Layer 7 of a small transformer language model trained on English Wikipedia (11 layers, counted from 0, width 64).
A neuron's activation on a vector x is GELU(weights . x), where the dot is the dot product.

Input weights of the MLP neurons that the questions are about. A number n stands for (n - 128) times 0.0071.
n17: 120, 159, 211, 128, 128, 110, 150, 142, 95, 197, 176, 202, 88, 175, 132, 111, 135, 86, 158, 90, 152, 130, 201, 182, 122, 152, 67, 170, 95, 96, 159, 173, 88, 113, 118, 140, 106, 11, 112, 149, 177, 160, 151, 161, 119, 165, 42, 84, 143, 110, 164, 139, 147, 134, 84, 193, 122, 167, 157, 221, 122, 137, 137, 107
n27: 165, 166, 123, 150, 188, 94, 192, 129, 161, 216, 121, 107, 117, 130, 176, 108, 133, 151, 40, 96, 119, 120, 124, 128, 115, 154, 86, 123, 137, 91, 119, 116, 167, 124, 97, 70, 113, 68, 103, 148, 90, 105, 97, 128, 167, 115, 118, 103, 151, 138, 164, 221, 202, 166, 146, 102, 193, 176, 128, 163, 47, 134, 122, 165
n40: 59, 115, 123, 124, 106, 110, 49, 90, 120, 166, 158, 91, 165, 119, 167, 131, 149, 113, 103, 138, 146, 108, 131, 120, 128, 20, 104, 112, 179, 147, 94, 140, 122, 152, 102, 119, 89, 91, 95, 72, 137, 122, 65, 105, 153, 146, 158, 199, 126, 76, 127, 115, 178, 164, 143, 116, 113, 108, 124, 115, 106, 137, 116, 154
n46: 127, 149, 129, 103, 96, 166, 104, 96, 149, 159, 119, 121, 73, 185, 112, 93, 91, 80, 83, 133, 96, 135, 144, 32, 168, 164, 132, 115, 182, 86, 135, 61, 147, 106, 193, 119, 173, 146, 120, 115, 124, 128, 159, 114, 200, 99, 139, 109, 52, 154, 118, 146, 111, 169, 147, 159, 35, 88, 122, 220, 110, 79, 104, 109
n51: 125, 45, 184, 98, 133, 128, 137, 176, 94, 152, 159, 171, 50, 140, 117, 156, 114, 51, 100, 64, 102, 120, 165, 193, 88, 72, 164, 123, 95, 111, 165, 142, 120, 160, 66, 155, 69, 72, 181, 41, 133, 145, 146, 221, 131, 179, 193, 187, 200, 53, 186, 125, 130, 143, 114, 153, 119, 141, 72, 124, 107, 148, 97, 154
n66: 133, 95, 59, 191, 115, 91, 181, 123, 159, 186, 110, 167, 56, 155, 209, 105, 61, 18, 130, 144, 168, 127, 146, 123, 112, 142, 138, 112, 90, 197, 102, 186, 168, 157, 64, 160, 100, 118, 149, 80, 112, 173, 78, 185, 127, 120, 118, 91, 130, 84, 143, 88, 151, 164, 125, 174, 149, 152, 105, 176, 77, 103, 110, 150
n78: 153, 117, 148, 112, 97, 86, 156, 48, 118, 161, 139, 166, 125, 177, 165, 199, 134, 116, 179, 179, 155, 115, 100, 139, 122, 164, 170, 110, 147, 109, 181, 66, 99, 113, 153, 161, 77, 135, 22, 120, 112, 108, 137, 125, 48, 187, 118, 144, 174, 101, 60, 107, 158, 150, 183, 130, 166, 118, 73, 126, 74, 89, 51, 126
n117: 93, 114, 196, 93, 182, 132, 102, 131, 169, 211, 113, 164, 159, 130, 114, 116, 160, 88, 67, 123, 104, 163, 130, 174, 126, 173, 110, 98, 67, 93, 205, 122, 98, 122, 47, 119, 113, 123, 182, 106, 103, 157, 169, 111, 7, 165, 84, 127, 50, 122, 158, 89, 182, 213, 123, 166, 138, 101, 139, 187, 190, 169, 184, 112
n155: 84, 112, 115, 82, 109, 184, 147, 197, 92, 58, 153, 133, 41, 72, 113, 166, 67, 164, 121, 108, 121, 203, 72, 102, 128, 106, 114, 149, 130, 132, 92, 74, 127, 46, 191, 121, 45, 164, 177, 139, 140, 133, 188, 173, 112, 152, 122, 144, 122, 145, 31, 179, 193, 137, 193, 129, 83, 167, 85, 166, 119, 81, 217, 134
n158: 106, 219, 128, 166, 187, 114, 87, 121, 112, 152, 105, 187, 110, 136, 78, 126, 139, 111, 27, 187, 136, 146, 99, 131, 114, 132, 102, 78, 138, 113, 148, 154, 156, 99, 139, 129, 73, 96, 162, 131, 63, 147, 117, 106, 88, 100, 175, 178, 162, 146, 116, 108, 142, 179, 127, 159, 119, 123, 142, 131, 128, 175, 177, 134
n174: 98, 169, 150, 132, 81, 121, 157, 169, 212, 95, 86, 137, 132, 63, 69, 83, 149, 142, 140, 158, 154, 226, 198, 192, 124, 174, 122, 125, 51, 185, 124, 154, 90, 85, 129, 194, 110, 174, 131, 194, 122, 103, 173, 98, 84, 117, 77, 83, 98, 140, 127, 137, 104, 159, 217, 181, 103, 147, 186, 153, 84, 73, 183, 204
n206: 133, 116, 97, 168, 146, 142, 162, 106, 125, 117, 109, 108, 170, 26, 93, 150, 152, 193, 126, 104, 96, 158, 109, 96, 89, 81, 169, 148, 85, 123, 127, 88, 130, 91, 158, 143, 149, 115, 105, 117, 132, 125, 126, 190, 114, 134, 184, 103, 139, 87, 135, 172, 157, 145, 134, 191, 124, 108, 89, 124, 104, 99, 145, 110

Each question shows a token from some text and the vector x that enters the MLP there. A number n stands for (n - 128) times 0.04.

" character": 85, 148, 106, 196, 130, 137, 126, 92, 148, 144, 125, 112, 156, 218, 97, 104, 161, 162, 123, 132, 120, 132, 136, 145, 117, 130, 114, 118, 133, 141, 139, 153, 179, 166, 138, 130, 136, 126, 129, 168, 117, 106, 138, 169, 96, 155, 127, 114, 132, 60, 122, 115, 154, 175, 74, 124, 135, 142, 77, 108, 127, 91, 97, 147
The most active neuron and its activation: n66, at about 2.9

" time": 93, 167, 140, 128, 99, 121, 114, 138, 107, 118, 152, 150, 174, 198, 58, 117, 171, 152, 134, 139, 122, 111, 140, 121, 110, 124, 113, 121, 120, 76, 136, 134, 157, 113, 121, 72, 133, 161, 137, 158, 116, 97, 103, 156, 128, 167, 146, 144, 84, 91, 151, 105, 112, 172, 71, 129, 140, 125, 105, 97, 142, 103, 102, 143
The three highest activations, in order: n117, n158, n40

" he": 131, 158, 143, 146, 122, 123, 108, 109, 127, 118, 153, 141, 146, 180, 106, 131, 157, 155, 138, 109, 122, 118, 141, 143, 121, 114, 113, 116, 120, 110, 137, 139, 127, 142, 175, 108, 127, 155, 91, 190, 142, 106, 152, 149, 144, 200, 132, 168, 115, 65, 166, 131, 125, 181, 83, 124, 154, 183, 143, 116, 109, 154, 136, 200
Which neuron lights up most? n17

"al": 130, 152, 157, 142, 85, 138, 144, 99, 125, 117, 144, 155, 187, 211, 85, 83, 145, 152, 128, 127, 115, 123, 133, 131, 149, 179, 134, 117, 163, 116, 97, 146, 173, 173, 127, 117, 141, 161, 157, 125, 137, 164, 161, 172, 113, 155, 170, 104, 134, 77, 129, 106, 157, 113, 84, 134, 124, 114, 102, 110, 148, 99, 129, 158
The two highest activations, in order: n46, n51

" had": 104, 132, 146, 167, 116, 143, 121, 111, 148, 107, 126, 142, 144, 184, 75, 103, 192, 179, 137, 134, 117, 81, 125, 163, 127, 119, 91, 137, 121, 116, 129, 152, 100, 137, 166, 110, 169, 146, 116, 166, 126, 103, 161, 150, 122, 173, 123, 163, 89, 111, 143, 101, 146, 180, 129, 122, 124, 167, 116, 118, 107, 155, 127, 179
The two highest activations, in order: n174, n117

" his": 122, 132, 134, 123, 119, 130, 125, 130, 121, 108, 146, 142, 126, 191, 45, 127, 141, 174, 118, 130, 116, 131, 146, 150, 152, 109, 91, 112, 108, 111, 78, 148, 129, 135, 144, 148, 139, 182, 136, 185, 157, 106, 141, 176, 155, 167, 132, 136, 107, 91, 177, 103, 115, 159, 106, 131, 134, 158, 139, 121, 100, 109, 116, 185
The most active neuron and its activation: n174, at about 4.5

" some": 121, 146, 126, 171, 98, 139, 110, 94, 110, 107, 153, 130, 144, 204, 70, 85, 149, 163, 116, 149, 108, 90, 117, 139, 118, 121, 88, 143, 128, 120, 102, 127, 139, 160, 155, 132, 157, 129, 140, 144, 139, 136, 122, 190, 124, 184, 156, 156, 90, 60, 145, 81, 138, 134, 120, 135, 111, 118, 123, 119, 135, 84, 164, 154
The most active neuron and its activation: n40, at about 2.5

" service": 89, 143, 115, 117, 95, 110, 103, 122, 144, 108, 167, 139, 143, 212, 85, 114, 185, 135, 133, 133, 115, 101, 140, 127, 94, 102, 140, 117, 156, 132, 154, 132, 177, 139, 123, 112, 132, 173, 179, 144, 150, 95, 138, 168, 81, 150, 149, 132, 123, 82, 128, 114, 113, 171, 101, 119, 132, 118, 117, 112, 107, 123, 85, 106
Which neuron lights up most? n51

" cont": 93, 124, 136, 166, 126, 117, 132, 92, 75, 126, 152, 129, 124, 180, 114, 131, 150, 185, 133, 89, 127, 121, 130, 149, 123, 152, 121, 127, 149, 105, 123, 179, 122, 185, 170, 122, 193, 126, 147, 177, 122, 94, 143, 173, 100, 138, 130, 163, 136, 55, 132, 106, 143, 181, 103, 121, 137, 117, 141, 112, 155, 119, 108, 161
The two highest activations, in order: n17, n51

" inv": 94, 137, 129, 177, 118, 131, 131, 76, 122, 134, 121, 153, 108, 152, 110, 155, 130, 178, 132, 144, 157, 100, 105, 147, 158, 145, 117, 148, 140, 197, 102, 144, 161, 201, 124, 140, 156, 159, 119, 153, 110, 103, 165, 154, 111, 143, 114, 140, 91, 42, 127, 75, 121, 176, 147, 118, 138, 127, 182, 110, 130, 133, 122, 142
Which neuron lights up most? n66

" occas": 108, 149, 104, 169, 89, 94, 163, 113, 141, 101, 128, 126, 102, 198, 90, 106, 140, 204, 103, 100, 135, 107, 138, 130, 135, 140, 88, 113, 146, 137, 131, 129, 119, 210, 109, 114, 127, 131, 121, 136, 153, 127, 166, 119, 109, 204, 91, 131, 111, 61, 148, 103, 126, 167, 132, 129, 134, 117, 151, 106, 119, 131, 103, 147
Which neuron lights up most? n17